Layer 4 of a small transformer language model trained on English Wikipedia (9 layers, counted from 0, width 128). Numbers have three digits each and are written without spaces.
A neuron's activation on a vector x is SiLU(gate . x) times (in . x), where the dot is the dot product.

Input weights of the MLP neurons that the questions are about. A number n stands for (n - 500) times 0.0012.
n12 gate: 342540383491729627632463329361417521591397472615458368465470486525213607572430271522440584480530559650644601333653578385650425391657452589539512631401487371428391415526557594762504520439194524398532447411490818478547426544698364493523573566415350460435590552605548530457684460324235452672545542364675340460668281492597639394423590837683454200542378410561471600805315469631658406522308
n14 gate: 622737362402571280683195441730330341592455538500370518557471318543438399442541401407445515628295392506430577309520603605662427572732661539364443688422536626504518712423652447657650751359667289571469504472446614362244576470466483587649377548455447387475298500288339515538510613776652436316437421416671483500709349418487364633619500524456541463405366412468521415527340416404579426333465
n27 gate: 420387500394418688396626500606206435530589392274517693422511647588274458505570459439505452560344437577465647435555494459243530457512373433571477529373556380538500281472530507419481364640682397476341459298408425770425710272489398622605426623432616597536604488559568478533584631554425347478576527605585511412675446529559646439468639456572363515517653591509611508523465601424540382326503
n42 gate: 479329464494344336278356588649314388628648420457683416330691541406318468414500761472554599315249575624661657588513655470315632506587555504474438398323468475464340600529550504414412658406614605517435521731418626496664380354269464633427340258520451339579484416530475511347371389310489580465363552544620512490449514493357504446564523392487576294451551822724490626549608552677714620604434
n52 gate: 469198500584599638512577601722427657243567463474496284488578557695836278480578425666377419354532538671353492522427421639602450547681660236459432416376528621528629683310634533344528780544544478350768500695388398504537492396514496647179536470690458454605453375611473620447533566371438183573628503394378755393250511846324555545611551329362620526409460528443371452630638673469515724481504
n71 gate: 333555625488589661533319353708406615554538335508537583527632539471414477377440715529453538149333360469533378434445574479233449544496675353592439307399490856585183587415677450404621403418413480633486469332446347533315293692400514391800572411406432578415402271548572717461425619662588594487582357542497470368598408526591414529380514444449454445452496784610528519557380512317580521421800
n95 gate: 582438589415560504510269497784664595477396452500377389489611649540647482581281469497421383551601536503337372454185572545470376273429482444482360484434426565285563478583682392453461511482629430668467426595582507315388520528394545516380486515493497491848545657335703556612663690613446608705374598606506233436387550352472456451586586676452621310522560535330675503655776529611588593436460
n175 gate: 521253360477500460467304431945492469472596412556593631665730490247689354400581584440534474339558714580557453579581589524461550404383497570519554473434720511358694426453668466578478458338595263472580470703543496608701493500453631604319644480521642577761370539639457548186406331467549379478529488340398462472822524434598369551720557559483606500487434678623469413493476519507667587281542
n193 gate: 566472459512525590417606667500591426605648500160517339609463543540536403391467335675349370397377618646374743376517324417435374446606661436477355524602580669395423283276638562366477706679619500475736518326308395708559725776258490521451385471553504454413459364447357549283479246443403537530474455436678176616477421626381443348510528451455298692293489564597400568695471512460463637529576
n222 gate: 507564576589558475590298251500448269351479458488646372527584611482576620425491466841446143365520551618551451482619368274601334430398332581543463383583363389300468383504429340379538445329324517427658456514517457485343611384544448543401355574599515746417331489616540458582569411665551551613739513468472478627370457721522565288612248423649707413458329598760554419527567657344526471212565
n236 gate: 326642334563500390847550319577425572570388564287540839384506528377554445467594478281421518618442447390382529411577536621289652448507655411463411540317455433500513558431571301484548428471480454805700346579470500436496347605882507655680574445520405417354580326551436452503457513496796440280482339600668325500581375537500638510639577602570228369520482525451365516645334425647486556458399
n12 in: 315549380564741626362511373375300500723565446445483429643555533485541473388519404609535441601476925272699580406671566158674569565612464385575361504426449477392351302515355484655453581344479613511537632154353587515849303434365404412531594345504410456509482655557714512511592569520237455568279536324643438504426467364365402493379634629557616411617286542493610622563474472400752603522448
n14 in: 461416378517702457583437616282425490580571544169264813578567593556668471539674410170412754462388451469496421343604559430415492589714621631370435490311583525496544712518615672307559557493470645552538295425553545543511511674665433558610526516561546287662384408389373438616410539559552296494616438318523512326778438518458429449595490578473391433610274403313335583526528353427479628462656
n27 in: 547668544457510642775618679550460575430432631523477460511371395570704741474687459597512426649530417401477740614376298567615417532717358611493579330667546392317446603387293529645658612622604572573651419523274440558687341506649522471497419804613654394313573699497332444640465500588347453479649476474439567447402421552444317506600566574589469462433493411302631594572419507533439454487417
n42 in: 447336592555414268345421595274500540676383745530410398440538260541471521664495531579730500590346435556309766573364399650687288540556497521293443475340524504570388575654460323393476529586447663710448610544405436638403568634713579518484378652227564428491472462471557292441461486512348560350418768614579749238476581637265666404500436684585608464685610539586810368500808536676368522545448
n52 in: 413425391488504629478416437613500672252643531423533460604500433432551493531601585355553656229691703390742537619507560662584664509652615396439763609369256438459810416485545512503640590398362500417443390528351439390469500574400558330508625464682583398646422416549478308535630262640550427526605510408199624439549528655857323651608633568507683514562523292525394325412488314302693382363604
n71 in: 429548507287537504485586605359447579493475258496432441421660402552480575405472565426574558641209396400551709486726345479607508487533677701335481448465432264366454504626389298534726552519647622766533734507503614402492706316621362351558422683313352237469437725464474311608532391551307459359139673555422588607360493438688518796487567418549453440528635580603365542521615452437522496655441
n95 in: 493521729463644401443500366477570506611462428496477322266596519431597494494496578714565493611467596552519665382403564566620621281428651536441355497329350672503410402554487489361583379514360463680503756660562483413553317518607566513452466526465530270691336610487606476439671544462510824411357642497660554467428649586342461682552565500655671535332647483399429575639614616448381620539536
n175 in: 379345479573392366442587642504674620347471683803342429516517665537602438474495685601439748337585330653720312500596420525537731329601533500516630496255579496485733570339210484417429589461681645578731354639567532447512489577279471636598665475533541548625472576443496461496553587449420560340531424371324752235402592426694478514644581508620526518277562377722485780507655552563741674627756
n193 in: 580343354424457399489369486533346605514308417553661594550563574633516556417477622319416932453566570365488700472345343576564547557522433397626427507537556413292549432722667223464424649436694503525359592447415454489291639557491373384620172358493482523419469580497388432542527557613523442379366878284517496356606486598687590690491316408653679376480410578361606443416479322331533400367418
n222 in: 482607531670558537396478401400418380471535424268612424716550521302433526404629455613538245370556594396446522412631453317693327487540497504400359681244593412280595292433595322303644319421407589493553469359497512563531548575386434773421386630493507780603309566656515458383569305697496536648511468496608337532462439421286396273452281452359517202387273552726568436541546601446343439406529
n236 in: 484437394547611461345578568022472440554534719378553461541404238642424514371269412519640541483634102530424389233327583412727617473457479684574526493392451531632750402476702558482650546415242606639337622425340525303575469594589555413452622574575562430302277297151348423345518439630463496609432537625244591354314580633453482244466588569599665733698427448431546534580629591458547534369404

Each question shows a token from some text and the vector x that enters the MLP there. A number n stands for (n - 500) times 0.021.

"\\": 476534514582507375520441462576637491495479340616482446529502439376568492512421522447644481509490506445478603561515413442565541557528594383499555477561490566437464572495456473475529446454545528473588483423477583596557525540479528401473324450401512551550406582416517604495544508600567587503633496528289567507628462399460490490206476448428302632473640551615475457382577267525508453421503
Which neuron lights up most? n71

"pp": 518470487555269494486580504497557561612491401489349545577597546495537578565573497496509582474559408462560502520484463543561575454491430486450452505522547432451414567454492435602493431537441485447432450506609428407479616444456549450502562469482445668489494558502466460529556504546542536597491541525426435568477571537567498542439470543633447584457522412484512440400406361535472549578488
Which neuron fires most, and how strongly? n12, at about 0.88

" k": 393575613477664447519461534544610424546514446521521495472482471514459362552551458526617517494574463394510478529571518568492504602618539484502406526485421436442447346508514554515648471514443468540389501487468467464466525449602542522464478419570594499601367518525447435374453470634499532404545558524510485517562505410581564507346462540423510441576668500550511489248447117531484586513546
Which neuron fires most, and how strongly? n14, at about 3.5

" that": 483584559429524374422590453509535556474578578525478500522511519594601519584494522452544422555563462486450487648587505586367539512571379548454654520480389473420543499543418516568432565481484522488475406545515496555484500492431543410434469448478454480481432478508573572549405547523490569438472533578382481438394457463548597637504470388521534452548495427473537401467483465610384437578491
Which neuron fires most, and how strongly? n222, at about 1.2

"ear": 586493586709544480490593415442645462505621515530554470497472565494556531580527434486525498466558486484453482612439416499472583491553386485462556554451516440537493543522458551467497443556448496499575463548582361486597532426505562537420515539453501575434475554493497570456478487516514630520440489595449480517548511512555482452491641458449500499433561450468510493451512456539453481423461
Which neuron lights up most? n193

" \"": 430570525553472469557531539608585513468500418584490631504376428558508598545532482493615518517538410545427484660604450434469493598583562480389601551449458593490458503383557586490579480421429417546532560587478494583580458461488618503536360411465555467630523586478574449529540582583569497414493606504365523529412500447534605474178536480466543441453607432442513500391524438538446443510530
Which three neurons fire most, strongest first? n236, n71, n12

" p": 464580394553465367524584633483522511518447436464391604465483380435557468390597504517631518455491432403539430545480297516485486523523462572504590483492424479512344424489477448539629475477543553508418496565499517469420567479486542506469517542526488537492498595475539503438528457544394590465574539517467390493536510530537480515225473474558500493501558444465481606326486188530602548575501
Which neuron lights up most? n95

" pl": 587553466677361465466696574479463479596465403401428611535519544534497411410502547565620580461517490463457420524447533429529525444451442558442631364480449552600415571545578492456510495543524499504479441531550529349493516440465396400498425527509427470559459550564490467439497377445367503473477470447649400480453502467527452523333518449571557514557446463518455669375593286499509493482611
Which neuron lights up most? n27

",": 403512489410443564539544638523591384517439545545424469501439579416453452542488463471549525454574472429462413640661493501562461532527523606424569511492503442561408615507432482472502551489614437458425447487534448592481483506473601395474525563476498491523577466576546492444484459549495465409412520577464581472492505504394517517484408449565449649442621462444340582476546300477445492449372
Which neuron fires most, and how strongly? n236, at about 0.78

")": 412520562501420494525488518477600547425484384510494674556454449445526603649499538526493557598588546428366426645547515466512547542541565598515656509553472443582463528485508498588461559608593557460522529548436450511384622365462452472424543509558518521453559632520493504494387567534453426485387574513544464419441420414303504502409487464382523397493596395454446738418521487543471622491505
Which neuron lights up most? n236

"{": 553456484602506468505592582607578479589544372563444454469508469562558413602441460483641453487488555593467542616609471417586424562552629538531630531557432658497464643627362515569403543488502590419537488531577550571499451501483578460502542582458455514487428584513496474499535495435489577516631554440476547434513544433574420511281623378401508531529570515511448480329546548574541460576484
Which neuron fires most, and how strongly? n193, at about 1.2

"ish": 427503649517420401485537529466642571432516465540451568574492608576474433586467483547572601496542467455539445527556487529489463488413429484594573582502484544575502545544444551487402611448481465553517532526529516431517585459431410472456381536405392441579405489544486440501536505477578442477557565429472460406490612527519583514482586521553582500426538487547489521333546489526445488489585
Which neuron fires most, and how strongly? n27, at about 1.2

"j": 472523574479350551419477512558579451605491559514442472515489529555485394451536562564524602546529387344516465719597398571559481461455533582508470415538436430539430512448392459451462554466655476495478483386500519493499538639456633453494387603480510521457366384480497449414451436606576396456481563426521502494528484553551448549308508543558459631486557474583530533395500267444521480526481
Which neuron lights up most? n193

" de": 504665534438416541558602527455559420581415413437375434403415553514535362436534490475661533489454426504558460567507498444532415410544526463440776590551511521492547575461417522459410472517536609468462455431478417438482499546499497596424563464534518460581497530412531432531535503573418563438495420477460511432484505540516475523372606614562592590519399425507375614366490293531510551500578
Which three neurons fire most, strongest first? n193, n14, n222

"a": 547469654502498523549475550526577441517544579460452576515494468590484503580531445504480427471512451385544440619564475584514583606476575564497609554457401513531507619505506569467457493529511573458458520504470384409443470576429546515488522513538476436424454591386559409535469541506463537438528460527542504484510447577406507503372490427392593635548533548520544499426492507389500480571496
Which three neurons fire most, strongest first? n193, n222, n14

"on": 563484434512437522442535495472659420491475502556532556479465581591500490501563494472539487557531414504491405545583406665436500476494389440460583560496420463531547530481500476527342502499404532478433487473530532535518469547535458505388541511484456552486524530599492436493536571397411488458549539501467558501467355496483431502501545450426490520417595489465450479434523428541440571555456
Which neuron lights up most? n12

"g": 658482562423467519491464543490600497483461543520546432574680549555485444487501494528548558440556464483423510672500398443496543511519528477574370471438524487451605461454513547510477464480529556442505613611470485490490548501506553473530491528450506494481503535548376360453553430492541502463551526510375505502510541464482356559517467486521572579400549519477544528381483402441502567447499
Which three neurons fire most, strongest first? n175, n52, n193

"=": 473514423466438477522540578430625580534533439501495477461541407417505444567506639548581474491428425448458463547527538476547480520518602540520681612566530600473427640519352497550519458509622438454629480488479560520459612520438474528423451533433476468485424553454449428456478513556536561434505555548386602498572538502503456648340509419530456632561732460523474557390542424606483555526421
Which neuron fires most, and how strongly? n193, at about 0.52

" and": 484557505439454382439572489495548364485472575522486472469476464563398489611489450476571501426546477472461444679524535567519392414443496482491637576493532466532503609528514449554582585525448571522606448521510439494506475375467574503490461444486422525502508383511562509510430556501361534424426511661449539428486513577447564615576532464559518488363533394475484438476453511609501463452435
Which two neurons fire most, strongest first? n42, n12

"er": 562561498563484395507507512527644521483438429514508524499491553663450471489489477444476514556533516547517527625455399477479438497541457505545561559616525494547603617479487600517423509518461556471475539599565527402462460511449603476450466512502532545514486497430462540578460467429569507411466570496495540547458479506468557452585430413475491484395547469388417598354512413548503579522572
Which neuron lights up most? n222

"h": 468599628705432442428493467546530503522542493468489532548483460535508437526574464560462484480572477494458592544570469486505324565489477543525428536447505456535507532468472396446567473507421493467594519537527498406475568494526473471423377491445421575443489441541526544510455509520512555442571516487461478598521430475490526508451487513526370629467476519550521462410474163509394579543478
Which neuron lights up most? n222

"_": 478463582492477486542478640490565539611468443680509498451499423438466383574573554529599513481483534462546557563550520586487544685601671461497468511535515413424471509569526489611498541475565422457466500427515523557515543518568630502514446415453423572499521482423353522439516389562499614402490614576416552402536436356517512590214517502531412456503602431514523533417499293485452471447470
Which neuron fires most, and how strongly? n42, at about 2.9

"ation": 533385471622343496517540436493607494414435484489456459550527497506489433588560536506569470407577554410523511569497517515469566474474328406516655526583514512424506571527453589560442495653518544445451506532580583436478512421532489489529587586449426568411522589417560473592500427476421506463520504536542507454474449461426478471463506555422460585494651549513491508365574518457512540532480
Which neuron fires most, and how strongly? n222, at about 0.73

" to": 508619438437429490630513341446593443447578535595487523607453493372593522490409536451556512378608413524436398657560510532578483544420531502458710353487428488439557490498460511539541460521517505515519512577496413546402466523420426511492447469433370543491378537450551456558434481397539485444439508526483510509486502489553565596529449490506453484397614451482615521466537443563494430531493
Which neuron lights up most? n14

"w": 531424514536452434461538555432585593487487536533566510450480537563410470509567500519575501469681432497473511556464571526580530598546467526551458468457505512509626448569530537566497443503426462528433432557597413498457486518387518540459503472500493503497535621443408445532524470450477560520434546509456486525503509430544537564344510494552475488515520479641585491428496438569443373429522
Which two neurons fire most, strongest first? n12, n27

"s": 511459586570511430499539610491612514403490515515548455537515465587537480660480583467526503405563494463477514554410480500535484462447404478572584523467573481510582582389607565500463502487534487459414678583504483487444505503444565507440520479501540490536514535507451401467545547596423565502607449445495477465479480577423500511426483495526506565286561529466515543393511450433477496457521
Which neuron fires most, and how strongly? n52, at about 9.7

" ": 482545451408439452471468530449680561490423465597416472481510505493508511559537479543617460447537451524502469626395543490447550525464629491545598715499430521533500591450504511547519446460588506501377507584507463501504573486564480450509450521440507456493556578483561508532436530474468494407478504572631483483466459468526493557319480500523526517476565465437475445351553523552473458464467
Which three neurons fire most, strongest first? n95, n12, n236

"2": 491506570331446441439508471532619498586435460525529565515461560556474505575471424472530501487451417407504539522424402434406424558500500478532524472591492502448500562458423492518575516419562509546333347422554453518453530442482481534472503541481509557506523573476434461577457518538469419504477467525570562555552440457519476496448495514482451487566545495562546553304468298538482562422468
Which neuron lights up most? n27